Layer 6 of a small transformer language model trained on English Wikipedia (9 layers, counted from 0, width 96).
A neuron's activation on a vector x is SiLU(gate . x) times (in . x), where the dot is the dot product.

Input weights of the MLP neurons that the questions are about. A number n stands for n times 0.012.
n16 gate: -21 14 -16 38 10 -39 -7 -45 29 2 -2 15 8 28 -3 18 17 8 32 17 -21 -27 2 -15 17 -28 -19 -4 12 13 11 11 -2 15 -7 23 -38 5 4 -9 -4 -18 -45 -12 -25 1 22 28 -27 4 47 -9 35 -32 -19 46 -27 18 -34 -9 -28 54 8 -33 27 29 -18 -15 21 6 -13 15 30 32 36 -40 1 -42 -1 -20 -4 -1 -4 -19 10 10 -4 -14 -13 -29 -22 22 22 28 -16 69
n29 gate: 2 26 -8 -29 9 -26 15 8 -39 13 -8 -36 2 11 -7 -13 -6 -11 -28 -2 -43 3 16 3 2 -10 6 7 19 31 45 28 17 20 2 -27 18 3 11 50 -8 16 16 -26 -1 14 20 6 8 6 23 9 -38 -9 -6 1 14 -30 -29 17 1 1 6 -18 -23 20 -29 67 9 -28 5 4 18 2 28 9 -16 -2 4 -16 -7 21 47 -31 11 -14 26 -28 -32 21 2 -27 -1 8 14 15
n31 gate: 35 -53 -17 -4 -11 -4 -19 -20 16 5 28 -5 -5 -23 26 9 -14 32 25 21 2 9 28 -19 13 -25 -1 24 0 10 5 29 30 24 -16 6 5 33 -42 2 -11 -49 29 -13 48 -23 -13 -12 11 1 41 -24 -4 10 16 -64 -2 14 -35 -5 22 -36 -26 -33 10 -19 -24 7 -1 1 -40 11 11 -4 1 4 -28 41 23 -30 41 -42 -1 -34 -14 8 4 -16 -38 -61 51 0 -25 43 8 24
n53 gate: -4 15 -11 -26 -2 2 -19 28 -23 20 -3 -2 -11 36 15 26 -26 20 17 12 -17 -16 31 -24 -8 -11 -19 -11 21 -6 24 32 19 -22 -4 6 33 1 20 46 -35 0 35 9 -14 -7 19 1 9 -7 42 -10 -21 -13 -10 -19 -9 -2 -27 9 21 31 8 5 -58 8 -21 15 -6 2 -14 16 -30 -26 -7 40 34 27 25 7 -19 0 13 -40 6 -18 6 24 19 7 -15 -11 5 21 -27 10
n69 gate: -14 -23 -20 14 -59 -4 -34 22 40 -10 50 1 -12 22 10 -26 7 -50 13 17 26 -7 13 0 -10 -6 -12 26 -17 -7 46 -35 32 2 -45 -13 -20 8 10 -38 -9 27 -13 -29 -4 0 -24 23 -14 -35 -38 -15 -10 39 -5 -34 -5 -51 -27 5 4 30 -8 4 25 25 36 -3 -39 -5 -2 -6 4 8 -31 -17 42 36 2 19 -40 8 22 -9 1 -18 -29 3 6 -22 29 -19 22 -5 -38 20
n92 gate: -5 9 8 -29 -18 -39 13 -12 4 -32 -33 36 10 -14 -47 3 2 -20 -1 -20 32 36 27 -23 12 -4 -24 35 33 13 34 9 -1 -30 5 -9 8 26 -32 19 -7 -7 -30 14 -11 26 3 25 -11 22 -21 -14 24 8 -13 16 -17 7 -18 9 6 49 16 44 -16 -21 16 35 -14 8 -45 13 10 41 20 -16 7 5 29 3 -13 11 -2 -1 -13 -10 -9 3 21 12 -8 -29 -5 -9 -15 58
n94 gate: -20 -11 -14 25 1 41 -9 -38 11 -15 -10 -37 -5 -29 -17 14 7 -9 19 -24 11 16 4 -42 3 -4 1 -18 -4 -29 24 -20 -7 -25 25 8 -37 -25 6 -27 -21 8 -8 -26 -32 -42 37 -17 -6 3 5 0 26 38 35 -14 6 -5 -27 27 -20 32 -6 51 -38 50 10 -15 -3 38 -29 -1 16 19 15 -9 45 -26 20 -11 -59 -3 17 -16 -10 16 -14 -27 2 42 22 -4 0 28 -18 -15
n130 gate: -35 9 -1 26 22 -4 9 25 83 -12 -10 1 -16 8 15 -5 55 5 -50 11 -38 18 -17 -18 -15 -4 5 -19 22 -6 16 -12 24 -28 14 -8 -23 43 -5 27 -43 22 -21 -2 -7 -21 20 -23 12 11 -1 -54 35 13 23 3 -5 26 -11 -55 5 18 7 31 -50 16 5 27 -14 -14 25 39 -8 10 1 18 37 -5 42 9 13 25 24 -34 29 1 -15 -18 10 -9 61 14 20 30 48 -36
n149 gate: -3 23 33 7 -8 -11 -14 -1 21 -13 35 11 -22 24 12 -17 12 -42 -23 6 14 -38 1 21 25 -11 13 -26 -24 19 42 -1 21 11 -55 9 -8 80 -3 18 -18 -22 -41 7 1 14 -26 16 -4 15 -11 14 -11 -40 24 12 6 67 1 2 -31 29 16 3 -1 -3 -4 21 -21 9 -14 -10 -23 -17 27 -9 14 11 33 42 -33 45 -16 -19 39 -17 -40 -21 42 27 0 -10 16 -5 -9 -6
n153 gate: 30 -13 -9 -7 10 -4 -3 20 43 30 4 3 -42 -32 35 37 15 7 35 29 -6 -28 28 -35 -24 14 -26 30 -5 -13 3 -23 -14 7 28 -24 22 -8 -21 -20 52 -19 22 36 0 46 -10 5 15 -3 17 10 8 -18 23 11 16 8 6 7 30 0 12 6 -9 5 8 -5 -25 -37 16 2 23 -4 -4 10 -9 21 3 -28 3 29 -11 11 5 6 -30 -9 17 11 27 -78 5 -11 6 13
n159 gate: -39 7 -1 -27 9 -11 16 10 -5 7 21 -47 -7 -9 15 11 -7 -21 31 -5 -34 5 -14 28 34 -10 -1 1 12 8 -5 29 1 8 -27 8 -8 9 9 -1 -9 -41 77 6 -16 1 -26 -17 34 -20 -8 -29 10 -28 16 4 22 15 45 18 -7 41 -42 5 -17 42 -26 16 -17 34 -4 -23 -7 15 -3 -21 -35 -40 19 9 -13 -23 -38 -30 -12 -5 -15 -7 -5 20 -6 -38 7 -17 -1 10
n164 gate: 28 -19 16 -6 -6 -26 29 -19 -7 8 -6 -15 -21 3 2 29 10 -11 -15 -7 11 30 11 33 -9 -19 56 -30 -18 26 -14 2 22 -14 2 -15 -7 -1 -21 1 13 24 1 20 34 -26 4 -30 -15 -28 27 -22 5 22 35 -4 -2 -9 52 33 10 -11 -39 5 -33 -20 -12 -26 19 -53 -21 -31 -25 12 8 -16 -25 -19 7 -3 0 0 -7 -20 8 2 -25 -3 1 -37 16 9 -25 1 25 13
n180 gate: 8 -40 -29 -18 3 10 -9 21 -16 14 14 29 5 -12 19 -30 -20 -8 20 -9 -9 1 5 -5 -20 -42 -28 10 14 -36 -25 -23 -27 33 -23 -36 3 -42 -14 -31 -21 38 13 48 -24 -3 -5 -57 -6 -1 7 -8 7 -36 -7 -21 17 -9 26 -19 -7 34 -20 5 -3 0 3 -27 21 -35 -48 -26 40 -9 8 -3 -6 -32 10 -6 8 -6 -18 -58 8 -27 -17 30 14 -13 36 -13 -27 4 30 -20
n16 in: 9 -21 34 -16 4 10 -8 11 -9 -1 10 19 -2 11 -4 17 22 -36 4 -15 -29 5 2 -25 -56 -2 -9 -18 -31 -5 -11 -47 -17 10 17 15 25 54 -33 41 5 15 -55 20 16 22 -11 -26 54 13 22 9 11 -1 7 10 -7 -5 -7 26 6 22 -3 -7 -9 -37 -11 8 -50 -25 -24 8 3 -17 15 36 -12 12 -20 -19 -14 -12 10 -17 -49 -16 -17 24 -26 3 7 -35 -11 -7 36 -6
n29 in: -4 15 -14 -1 -22 -5 25 26 4 36 -22 14 30 -17 -6 -17 31 -19 -18 15 17 37 -24 60 -44 2 -27 -16 -30 22 1 -2 -4 3 20 6 6 -26 -17 26 -8 -6 -43 9 1 0 -10 -24 26 17 5 -44 -12 12 29 -1 12 -6 -2 41 1 -10 -12 1 34 39 -12 8 -3 26 3 -19 9 13 -16 37 1 36 10 12 27 17 -18 -7 27 -36 11 21 8 -45 18 -56 -58 35 -5 -15
n31 in: -5 6 0 22 -56 -5 57 -11 -59 24 -12 -23 5 -9 20 -8 -1 3 23 19 -11 -3 15 -15 -3 12 11 -52 16 -7 7 32 -2 -42 25 -15 23 -45 -7 -37 -11 4 -9 26 -19 -49 15 22 -13 -21 10 6 11 22 7 -53 43 15 11 11 -11 -13 -2 -35 -11 14 -15 -38 33 22 -13 -35 21 -5 -8 3 -38 32 -5 -19 34 -40 17 3 -16 38 -7 -10 26 -9 -16 8 -35 15 -18 -23
n53 in: -13 -45 12 6 -35 -3 53 15 -36 18 -35 14 -26 -4 16 -38 -4 -24 -26 4 22 -5 -3 10 12 5 -16 27 -16 -5 7 -49 -5 -3 -5 6 6 -1 -25 -6 2 3 -19 -37 -5 -44 -10 4 -1 12 -26 -43 49 0 -15 14 -1 21 -15 -24 -24 -4 16 11 13 -9 -6 9 26 -1 -46 -20 -29 -35 -8 -1 -3 12 -41 -6 19 24 -2 33 -24 10 -8 -8 -25 6 -9 17 9 1 -37 27
n69 in: 32 -36 1 -10 23 3 -14 54 36 2 52 8 42 -4 -28 -31 -42 -13 14 24 6 7 9 -52 -46 26 17 60 -3 -33 -19 29 -19 -29 40 6 7 -20 -8 23 14 47 -15 49 4 28 16 19 21 -16 -25 20 -54 -6 -35 -34 19 8 -4 19 -30 -1 -28 22 1 -26 -6 -10 -3 -1 19 -55 -9 8 7 -1 -28 16 -42 29 1 35 -6 34 55 -6 -16 -26 -16 -12 23 -27 1 50 61 -3
n92 in: 12 20 -34 12 19 13 41 -20 -42 -19 9 -8 3 22 -25 12 9 -35 -5 11 31 10 -1 -3 0 30 -4 -36 -37 10 12 -5 7 -17 9 -16 -57 -3 12 -26 7 19 -23 -19 30 -4 1 -22 21 -15 10 -25 -15 30 15 -21 -32 -3 1 -32 28 1 -55 7 19 5 19 9 0 -11 42 -19 -38 -11 34 -3 12 -24 -36 -32 -56 21 -6 -23 -26 18 23 -26 -4 -3 19 -8 -5 47 -21 -13
n94 in: 21 -6 -4 -25 3 -6 -4 13 -44 19 -16 -17 -34 -10 23 39 24 26 -3 31 26 -30 -6 2 -19 -29 -13 -3 -9 -2 -13 -29 21 23 -24 3 65 28 -21 -2 12 -27 49 -33 49 -33 -14 -20 31 3 32 -26 27 8 -38 -22 -33 -48 -11 11 -15 -4 -18 26 -5 9 38 38 17 49 27 2 -53 -28 7 0 -19 -34 63 -43 23 -17 30 -26 24 -36 4 -23 32 -60 -19 -5 26 8 12 15
n130 in: 8 6 15 6 22 32 1 2 10 16 -11 -5 -20 -1 17 -40 0 3 11 1 -47 -20 16 -28 28 20 6 -1 -15 -2 -3 6 -10 -20 25 6 4 -6 -12 -25 36 -20 35 15 -56 -33 5 6 30 24 -6 34 22 -23 6 7 25 -9 16 47 1 59 30 -14 19 4 -44 11 5 -13 24 -1 10 -20 -18 -10 -27 21 24 32 -25 14 6 16 -29 9 -16 -10 -25 25 35 -15 -34 9 3 -21
n149 in: -11 -7 40 -9 -5 -5 -5 -21 -15 18 -9 23 40 9 30 -12 18 0 20 -14 39 60 -18 -3 -13 -60 36 3 -31 -8 -25 -20 10 12 7 -31 -37 -3 -1 -15 -32 45 -15 -46 -4 0 3 -14 -4 -43 39 19 -6 -24 -36 -21 10 19 16 18 -15 -31 -3 -16 26 -6 -1 11 -17 -5 -7 -42 -33 6 31 1 10 5 -21 -7 11 21 -13 -54 8 43 -3 -28 3 -14 -4 21 15 -30 -12 13
n153 in: 13 -18 3 -19 5 2 -21 -27 32 -16 35 23 -36 -43 22 2 9 -27 5 -42 37 26 33 -9 -12 10 -3 14 11 -17 -9 -14 14 -45 29 -42 -7 -8 -9 0 7 -97 -7 -2 -24 18 40 -20 -18 -7 26 -5 -36 -14 -35 49 17 16 18 -18 8 9 -4 0 -2 -32 -1 -12 21 32 8 18 1 40 1 22 9 27 6 17 -2 51 3 -2 -5 -16 1 93 74 -6 -13 -5 36 25 7 24
n159 in: -45 -36 -36 -31 16 23 43 4 11 -54 -19 21 -32 8 0 -3 -53 2 26 35 -14 -41 2 16 -70 8 -39 -4 -28 -5 -48 7 -40 6 -35 28 -26 -27 -38 -20 3 68 -1 5 9 -26 11 28 12 -4 9 -42 6 13 6 -18 17 -6 15 -4 17 44 -7 6 -14 -19 -5 -56 -3 36 16 33 2 -44 17 21 -39 15 27 39 5 -2 -20 -11 20 15 44 1 -20 -1 -4 -58 -19 29 -26 -41
n164 in: -52 2 19 -4 37 38 24 -7 -15 -22 -28 10 -25 -1 30 -8 17 1 -16 14 9 14 -26 14 -16 -22 -18 -6 4 -17 13 11 -27 -10 15 23 -8 57 12 -38 -40 -3 -1 -14 -8 -13 -11 -9 -8 16 6 -13 13 -30 -37 10 -18 4 -36 -42 -6 -5 14 17 -7 24 -8 9 4 15 5 -4 16 14 5 19 -12 5 15 -25 -9 -1 -10 -2 10 -4 25 -35 -26 41 -23 2 -3 28 -9 6
n180 in: 37 -24 18 18 -7 -24 -27 10 29 -8 -2 23 -6 6 -4 26 -21 -13 5 -39 -32 -4 13 -17 13 50 -2 -24 -1 63 -21 21 -1 -19 28 -33 7 -20 -50 39 44 6 -22 1 26 -11 15 -17 -9 -15 1 -16 0 45 16 -23 34 20 37 46 11 -4 -16 -9 -5 -3 -18 8 -34 18 -6 8 -21 22 -6 -6 15 29 -10 16 -4 24 -4 32 68 25 0 5 -8 31 -1 51 3 -8 -15 -11

Each question shows a token from some text and the vector x that enters the MLP there. A number n stands for n times 0.031.

" Ag": 14 -1 -7 10 27 -12 15 12 -52 4 -19 1 12 25 17 -21 -4 35 -35 -3 -2 -8 11 -11 -4 1 13 7 6 5 -5 -12 16 -19 27 -21 19 14 3 -13 35 18 -4 -5 -31 -10 -15 27 1 11 3 5 4 8 -36 14 -11 -1 27 -17 -2 18 -13 -6 4 -22 -18 4 8 -1 -22 22 -11 -8 -21 6 4 -7 35 5 -28 6 -8 -11 -5 10 -4 -22 -4 4 14 -10 18 21 17 -16
The two highest activations, in order: n130, n53

" in": -5 8 -18 13 10 -18 15 -14 -45 0 -7 28 0 6 15 1 -12 17 -5 -26 1 17 0 0 -80 -9 -8 4 -3 13 26 5 4 -18 34 -32 15 16 21 -14 2 -11 16 7 14 -4 -19 16 -20 10 -9 -6 -7 6 -15 15 4 -9 10 5 22 13 -21 26 8 -8 -14 5 -5 -9 -11 26 4 -6 -12 11 -3 -14 1 14 -15 13 -22 1 -9 27 -12 -9 0 9 -9 2 -2 -2 -4 -21
Which neuron lights up most? n92

"order": 15 1 2 4 19 -13 -8 9 -53 10 -1 -28 -3 13 -3 -11 -4 1 -29 13 46 -14 2 29 -35 -5 -11 1 -8 2 3 9 15 -34 22 -7 -24 3 40 -7 11 -4 8 9 -7 1 -2 -2 -20 -4 -21 -15 -7 -12 -8 -4 -7 23 16 -14 -21 -6 -9 -9 7 -5 17 4 9 3 29 12 -1 2 0 16 7 -1 5 0 21 -12 -8 5 -18 9 -4 -12 -16 -34 -24 43 4 1 -6 17
Which neuron lights up most? n130

"ed": -14 16 4 -4 -11 15 22 -1 -50 21 5 17 -5 49 -4 13 0 11 -11 9 8 -20 9 -2 -26 -8 -7 25 -32 26 2 -18 13 -12 35 12 5 1 -11 24 30 0 -8 3 -20 15 12 -4 6 26 7 12 -13 -5 -11 10 2 12 18 12 26 0 7 3 1 -18 -15 -16 12 2 -7 44 -9 22 -8 22 51 -1 5 -8 16 -24 2 -13 17 -4 -4 -8 -15 24 -1 19 -15 -22 13 4
The three highest activations, in order: n53, n29, n69

"ac": 0 2 -11 6 15 52 -42 6 -35 5 33 41 8 16 -8 -42 1 -3 -28 -18 -5 13 -19 1 -25 17 24 0 16 3 -10 -20 -4 -3 40 -7 5 38 -6 1 -3 23 -32 26 -8 21 5 2 6 7 -42 -6 2 4 8 -4 8 20 52 1 21 3 -15 8 15 -14 -8 2 -2 13 -6 33 -3 11 21 2 -15 1 -1 9 -8 18 -11 -8 7 13 -29 28 -16 -5 13 32 19 -2 -5 11
The three highest activations, in order: n180, n149, n94

"200": -5 -10 -32 11 -18 32 -24 4 -41 -8 -24 -23 11 10 11 -10 -4 30 -18 -19 14 4 13 -9 -20 14 22 2 -24 -2 35 7 23 -25 33 2 17 38 -19 -19 35 29 8 16 4 -10 3 -19 -4 26 -9 13 -11 -28 -11 30 1 13 8 -7 5 -36 -13 -12 6 8 5 1 -22 37 -20 3 -3 -10 -1 17 5 15 20 9 -15 -15 -11 -7 -21 13 -4 -15 -27 6 7 20 23 15 -2 1
The two highest activations, in order: n31, n94

"ag": 21 1 -15 12 1 18 -18 -8 -59 16 2 -16 -7 19 6 8 5 16 -35 -16 11 29 16 7 -5 2 15 -18 -21 4 11 2 9 -6 4 -25 15 3 -1 -16 8 13 -5 9 2 -2 -7 2 -11 7 -7 14 12 0 -14 24 28 29 38 -22 15 10 -1 -4 6 -20 5 17 -5 -6 9 4 16 4 -21 5 25 12 6 12 -31 6 3 -11 5 10 -14 -4 3 8 8 26 4 -6 23 9
The two highest activations, in order: n149, n159

"\n": -10 -40 -8 5 -12 11 -19 -22 -52 -1 -21 39 -2 20 -16 -15 -18 30 -9 -4 -6 18 -27 21 -16 -2 -5 6 -6 -13 21 4 -5 3 27 -19 10 33 5 4 33 18 -22 34 15 11 6 0 -3 -22 -8 16 6 1 -6 22 -26 18 11 13 -5 -7 -6 14 5 -12 4 22 32 7 16 7 12 -3 1 -14 -14 -6 -9 2 -18 15 -8 -5 3 22 -18 -10 -3 4 10 22 -3 -11 -13 -4
Which neuron lights up most? n92

"our": -8 -4 -7 15 20 14 15 12 -49 7 -23 10 -16 3 19 4 10 21 -9 5 13 -65 4 7 -49 -5 -2 19 11 13 11 0 9 -25 32 5 9 20 15 -9 -1 19 15 2 -1 3 7 -22 -7 3 -2 -5 -3 -13 0 10 9 8 25 -9 12 -24 -5 8 -17 -32 -2 -10 5 18 14 17 -9 27 20 -12 27 -14 19 7 -5 -5 -14 -20 0 -5 16 9 -13 -5 22 28 -6 -6 6 -12
The most active neuron and its activation: n164, at about 1.4

"ad": -28 3 23 14 26 21 15 3 -45 7 -2 -16 -20 16 -14 -12 -5 44 -19 4 -5 -23 11 -21 -3 16 -17 11 -17 19 -5 -9 -3 -18 17 -7 4 -6 -2 -16 20 2 -34 -10 -7 -2 -7 23 14 29 -7 7 -26 -21 -28 25 5 21 32 -27 -10 12 -5 -13 9 -13 -12 19 32 -1 -15 3 4 -1 -25 16 26 9 11 -15 7 -5 -5 -20 -13 8 -4 -24 -36 1 -15 25 -8 -10 1 -10
Which neuron lights up most? n153

"k": 1 7 -1 6 -10 8 10 9 -61 5 5 1 -13 34 -5 -8 2 37 1 1 0 7 25 6 7 -2 7 3 1 -8 -7 10 -16 -12 16 -34 4 -1 -12 -7 22 18 -13 4 -14 -9 12 5 -15 15 -17 -19 10 9 -27 -3 3 18 43 18 -6 13 -8 -11 3 -14 -4 -6 6 26 17 5 -6 -9 -12 2 -5 2 2 14 11 -11 -9 -17 20 4 3 19 0 0 -7 9 -2 6 -10 -3
The three highest activations, in order: n180, n53, n16

" II": -10 -15 -1 17 12 -25 -6 -24 -46 10 13 0 -7 4 15 -3 -8 24 -12 17 18 4 31 -6 -39 2 8 6 0 -5 5 2 -8 -31 39 -6 21 35 4 -6 12 20 8 10 23 10 4 6 -23 -13 2 -12 -5 -20 9 23 5 26 20 -19 -15 -47 -16 -6 4 17 -16 8 10 16 28 28 2 -16 -24 0 -15 -4 12 21 -28 -20 -6 -7 -31 11 21 -16 -3 0 5 16 -8 12 5 -4
The two highest activations, in order: n31, n164

"u": -11 -3 3 28 19 2 2 -4 -51 -5 -21 10 -19 9 7 -8 -7 36 -3 -11 13 -1 10 13 -30 4 -25 11 -3 -22 -28 -15 -35 0 37 -16 5 -15 3 5 -24 -3 -1 -7 -16 44 -3 29 -21 7 -2 5 -14 -8 -3 24 31 0 25 -16 7 -11 -5 5 4 15 -12 -5 -4 3 16 1 5 -1 -15 -16 41 6 6 30 -13 -5 -10 -5 -7 -8 -10 -9 -2 13 -14 24 -8 15 -3 -12
Which neuron lights up most? n16

" la": -28 -26 -14 26 4 0 -7 -8 -44 0 -7 24 9 1 16 -34 -24 39 -22 -22 8 28 -6 -12 -18 0 -20 28 -4 24 -4 1 30 -14 6 -19 5 4 19 -7 2 -17 2 0 -8 21 12 0 -4 35 -35 13 10 6 -17 13 -14 -10 5 -16 -5 21 -42 5 -5 0 -2 -11 -23 -14 19 -8 7 22 8 16 6 -6 -7 8 -17 21 -13 -26 -5 15 -18 -17 10 18 6 26 5 22 -7 14
Which neuron lights up most? n92

" kill": -35 32 2 -6 18 23 -12 -14 -30 2 15 18 -15 24 -14 -46 9 -14 -40 0 6 -5 4 -2 -48 9 16 -8 6 -1 21 -20 4 -24 7 -41 13 16 -20 -38 26 22 3 -17 10 21 -31 15 -27 3 -1 -7 9 -14 -10 -4 -41 -6 31 -16 -5 -7 -24 -6 4 16 12 -5 -15 -7 15 -3 35 -6 -11 11 1 -10 3 12 11 19 9 1 -16 25 -23 -12 4 -1 21 30 2 33 -18 -14
Which neuron lights up most? n149

"an": -6 -5 8 38 24 24 2 19 -48 -1 6 7 -17 -10 -13 -27 30 36 -10 7 5 -12 4 13 -29 1 -8 35 5 -5 -17 2 -10 -13 13 -16 -9 -13 19 -18 -15 -9 -5 11 -5 31 19 8 -12 5 8 -2 4 -35 -3 24 5 17 32 -20 7 -20 5 7 2 3 -9 -9 20 5 23 -6 -4 -21 -3 -11 34 26 -10 7 -2 -12 -21 -11 12 -2 5 -4 -26 -7 -29 34 -7 12 2 -14
Which neuron lights up most? n94

"–": -8 -13 -20 8 -4 20 2 -15 -46 7 -20 24 -34 -3 -4 1 -7 -6 -8 -40 20 -32 12 5 -15 -13 22 18 -11 20 -13 1 22 -16 0 -4 23 3 4 -5 5 40 -27 35 14 12 8 -21 -5 13 -20 -14 2 -21 -7 12 -17 -3 12 30 -6 1 0 -25 -3 -2 12 -27 -4 21 1 10 23 -14 -12 36 -34 5 1 36 -18 14 12 18 8 -6 5 -10 -19 42 7 -10 7 8 6 6
Which neuron lights up most? n180

"in": -5 5 -2 21 22 18 -17 13 -56 -8 4 10 -1 6 21 0 -5 17 -12 -20 6 0 2 16 -48 1 15 0 -2 0 -6 -8 -13 5 0 -25 21 2 -17 -7 -9 -17 4 17 -3 31 -7 -19 -7 23 -15 -24 1 -8 3 24 8 7 37 -10 19 13 -10 22 23 -14 -8 -8 -11 -10 4 5 13 11 4 -12 20 -2 10 21 8 8 -23 1 12 10 -13 6 -9 5 12 19 7 22 9 -20
Which neuron lights up most? n180

"w": -19 -7 -31 -2 -15 -21 -5 -24 -43 17 -19 23 1 56 0 21 -29 23 -15 3 4 -16 7 8 -4 -16 18 27 -5 -24 8 -8 17 -18 -4 -19 -5 6 -15 17 9 10 -24 -12 -3 31 9 19 1 -4 -10 -29 -8 4 -18 -9 -46 30 33 -11 5 16 -18 11 28 8 13 3 -17 31 14 -10 21 4 6 13 18 17 21 20 7 3 6 0 -2 -10 5 -8 -1 -4 -18 -26 5 12 4 -36
Which neuron lights up most? n92

" was": -6 11 -20 10 2 -20 20 6 -45 -5 -15 16 7 9 6 -19 -11 26 -14 4 11 8 16 2 -57 -2 6 -22 12 12 25 24 3 -8 29 -1 7 12 16 14 25 10 -1 -6 -6 7 -2 6 -32 -15 19 2 -6 -4 -1 51 -47 -16 22 -5 24 8 5 26 -1 14 -26 -15 -24 6 12 22 1 2 -26 4 17 0 8 16 -4 -3 28 -1 -1 15 -17 -7 -17 0 0 3 -10 30 -17 1
The three highest activations, in order: n29, n92, n164

"est": 9 4 -6 -1 31 9 -14 -18 -51 10 11 26 5 21 -9 -11 -16 -11 -26 2 6 29 30 -1 -50 0 26 28 20 27 10 7 27 -10 5 -3 -1 -16 29 -5 -4 1 19 1 -9 1 -11 -10 18 11 -20 -14 7 -8 -4 -3 -23 4 11 4 -13 1 -19 -24 16 -9 1 -10 -11 20 18 2 0 -1 -4 18 -14 2 -1 17 9 -10 1 3 -17 -9 0 12 11 -28 -14 40 2 -7 6 1
The three highest activations, in order: n159, n130, n16

"el": 9 11 4 33 9 14 -6 -10 -54 -17 -9 5 -14 12 2 -18 -4 22 -10 11 28 -3 5 23 -48 -10 8 -1 1 -12 -3 -3 19 -5 -8 -1 6 21 32 -7 -2 -16 0 19 -25 26 -1 -4 -14 15 -21 -18 -13 -16 5 11 3 -11 4 -9 -11 -3 -2 12 6 9 16 -5 4 -3 55 2 1 19 -20 1 -6 1 -9 25 6 6 -10 -10 -18 17 -2 -17 13 -28 -9 20 -2 9 22 -8
Which neuron lights up most? n180

" Year": 10 -11 -36 -3 -6 32 -10 18 -45 -10 -8 -42 1 -6 -14 -32 -22 11 -5 -2 21 -5 0 2 -21 -6 19 2 -42 -7 29 -9 14 18 38 0 21 21 -16 15 31 17 -14 8 -14 -6 -1 8 1 -21 -3 -29 -25 0 -25 -12 -31 -6 27 -13 5 -12 -21 -15 -5 -20 15 -17 -8 34 -9 -9 11 -7 -18 3 8 19 -7 17 -19 13 0 -7 -7 22 3 11 -15 20 -24 15 10 -4 8 4
Which neuron lights up most? n69

" 2006": 2 2 -8 15 9 12 -12 -13 -48 17 -21 12 -5 13 16 -5 -28 16 -19 6 -21 31 19 6 -30 14 4 13 -18 -3 11 7 20 -25 36 -10 3 41 9 -6 19 19 1 7 4 -1 -4 -7 -22 7 -3 -1 -22 -23 -24 45 5 13 -1 15 -17 -43 -10 0 -10 -6 -2 1 11 22 8 15 22 -2 -19 -7 -12 19 9 19 -4 -1 -8 0 -33 30 -26 -14 1 0 1 15 -3 7 -7 -26
Which neuron lights up most? n94

" part": -3 -8 -3 -12 17 9 -1 -17 -39 7 6 3 16 7 7 -27 -1 18 -42 -11 36 9 7 17 -27 13 12 4 -30 18 22 -8 7 -9 28 -4 17 42 21 -4 29 -3 -9 5 -6 -10 -17 17 -31 -10 -28 -8 -11 -17 15 -13 -30 -6 28 -11 -11 -11 -19 2 19 7 2 -8 -19 -1 -1 12 29 37 -41 11 -2 -14 2 0 -2 -10 -3 6 -7 42 1 6 -30 34 -5 25 -1 21 13 -5
Which neuron lights up most? n164

" the": 4 -49 -6 19 -10 5 -7 13 -48 5 -22 25 -8 -5 2 -5 -6 27 -17 3 -3 24 0 -7 -78 -15 0 12 6 -4 19 3 1 -13 9 5 -9 7 3 -15 30 9 -1 5 -9 5 -18 5 -3 -6 -14 8 -16 -8 -10 13 -11 1 18 -4 -18 -13 -13 -20 -3 -2 -27 4 1 9 6 6 12 -12 -19 -2 -10 -10 2 5 -8 16 -2 4 15 18 17 -18 3 34 -12 28 4 7 3 -17
Which neuron lights up most? n180

" P": -5 -2 -33 5 5 -12 -5 8 -35 8 -26 -5 -2 8 -16 -11 0 37 -13 -15 13 -33 -11 -5 -9 -18 -5 24 -6 -13 -2 -8 -2 -33 43 -12 21 26 -4 7 16 15 -4 23 -2 28 -9 11 3 -26 -13 -14 -29 9 4 5 -49 -1 29 24 0 21 -23 14 17 -31 10 -6 1 45 -4 -2 -23 8 -32 16 -26 0 17 27 -15 30 -23 3 15 8 9 -5 15 -14 2 -5 -15 24 3 -13
Which neuron lights up most? n92

" United": -17 -33 -20 30 15 27 -14 -1 -45 -13 -26 16 19 29 -19 -19 2 12 -17 14 26 16 -2 -3 -33 -11 -19 7 5 3 7 -11 0 -6 45 -13 2 0 -4 -10 38 -10 -15 -14 -14 -4 -10 3 9 29 -5 -24 -11 -18 -13 15 10 28 24 -23 -5 -36 0 -4 8 1 -16 21 5 25 42 23 -1 -19 -21 6 8 11 11 -12 -18 0 -6 -1 2 2 -18 -19 -13 -8 -8 22 18 -6 -19 -17
Which neuron lights up most? n16

"ov": -21 13 6 25 5 13 -11 -9 -39 -1 -9 -18 20 -14 -22 27 4 19 -33 -3 17 8 -8 -17 9 17 28 -9 -15 -4 -5 -27 -9 -21 37 -9 16 19 -4 -23 26 22 -8 0 6 10 -20 23 -7 24 -24 -29 12 -12 -3 5 -1 -6 37 0 -33 4 -9 4 -14 -4 6 -8 -4 56 12 12 -9 -23 -25 -4 3 -5 36 -2 -2 9 -1 -18 -19 -21 -17 -27 7 17 13 37 -6 24 -15 -22
Which neuron lights up most? n94

" T": 7 -14 -7 -10 3 10 20 -12 -48 13 9 -1 -21 28 0 -9 5 71 -26 -5 22 -13 -23 7 -7 0 -1 31 27 -3 6 -9 -3 4 32 -22 5 12 -6 0 3 6 8 -6 -13 -5 -6 7 8 15 2 -3 -4 6 -2 -3 -15 1 17 22 -19 -13 -19 20 39 -7 -27 1 -24 22 13 5 -1 13 -18 4 18 -2 7 3 -23 -4 8 -13 3 -2 -16 -13 4 7 1 0 -9 26 -1 2
Which neuron lights up most? n94

"ip": -18 18 5 -18 23 8 -7 -6 -49 20 -20 -30 -25 24 -12 -8 -5 16 -17 -3 10 -4 -15 14 -4 7 34 -17 -17 -1 -29 11 11 -13 22 5 0 5 -16 -2 -3 22 15 -9 17 -27 -12 12 9 -5 1 10 -3 -8 10 -10 3 -7 44 11 -16 1 -8 7 -10 -36 -13 -12 -15 14 8 3 -24 2 -13 3 -22 0 13 14 4 -10 -3 -39 7 0 4 23 -14 33 -22 18 6 0 14 -32
Which neuron lights up most? n159

" compet": -11 16 0 -10 21 33 -7 1 -36 16 -11 17 20 22 24 0 4 7 -54 -34 30 3 -15 2 -23 -18 -1 5 -15 12 29 -12 14 -1 49 -7 17 30 -7 4 39 13 0 -6 -13 6 11 -16 -22 13 -30 -12 9 5 -13 19 -3 21 10 8 -2 5 -17 -21 4 0 -5 16 -26 11 -5 22 -5 8 -18 12 14 1 18 -12 -38 -10 -5 -12 -3 11 15 -29 -11 41 9 43 -3 21 5 -9
Which neuron lights up most? n130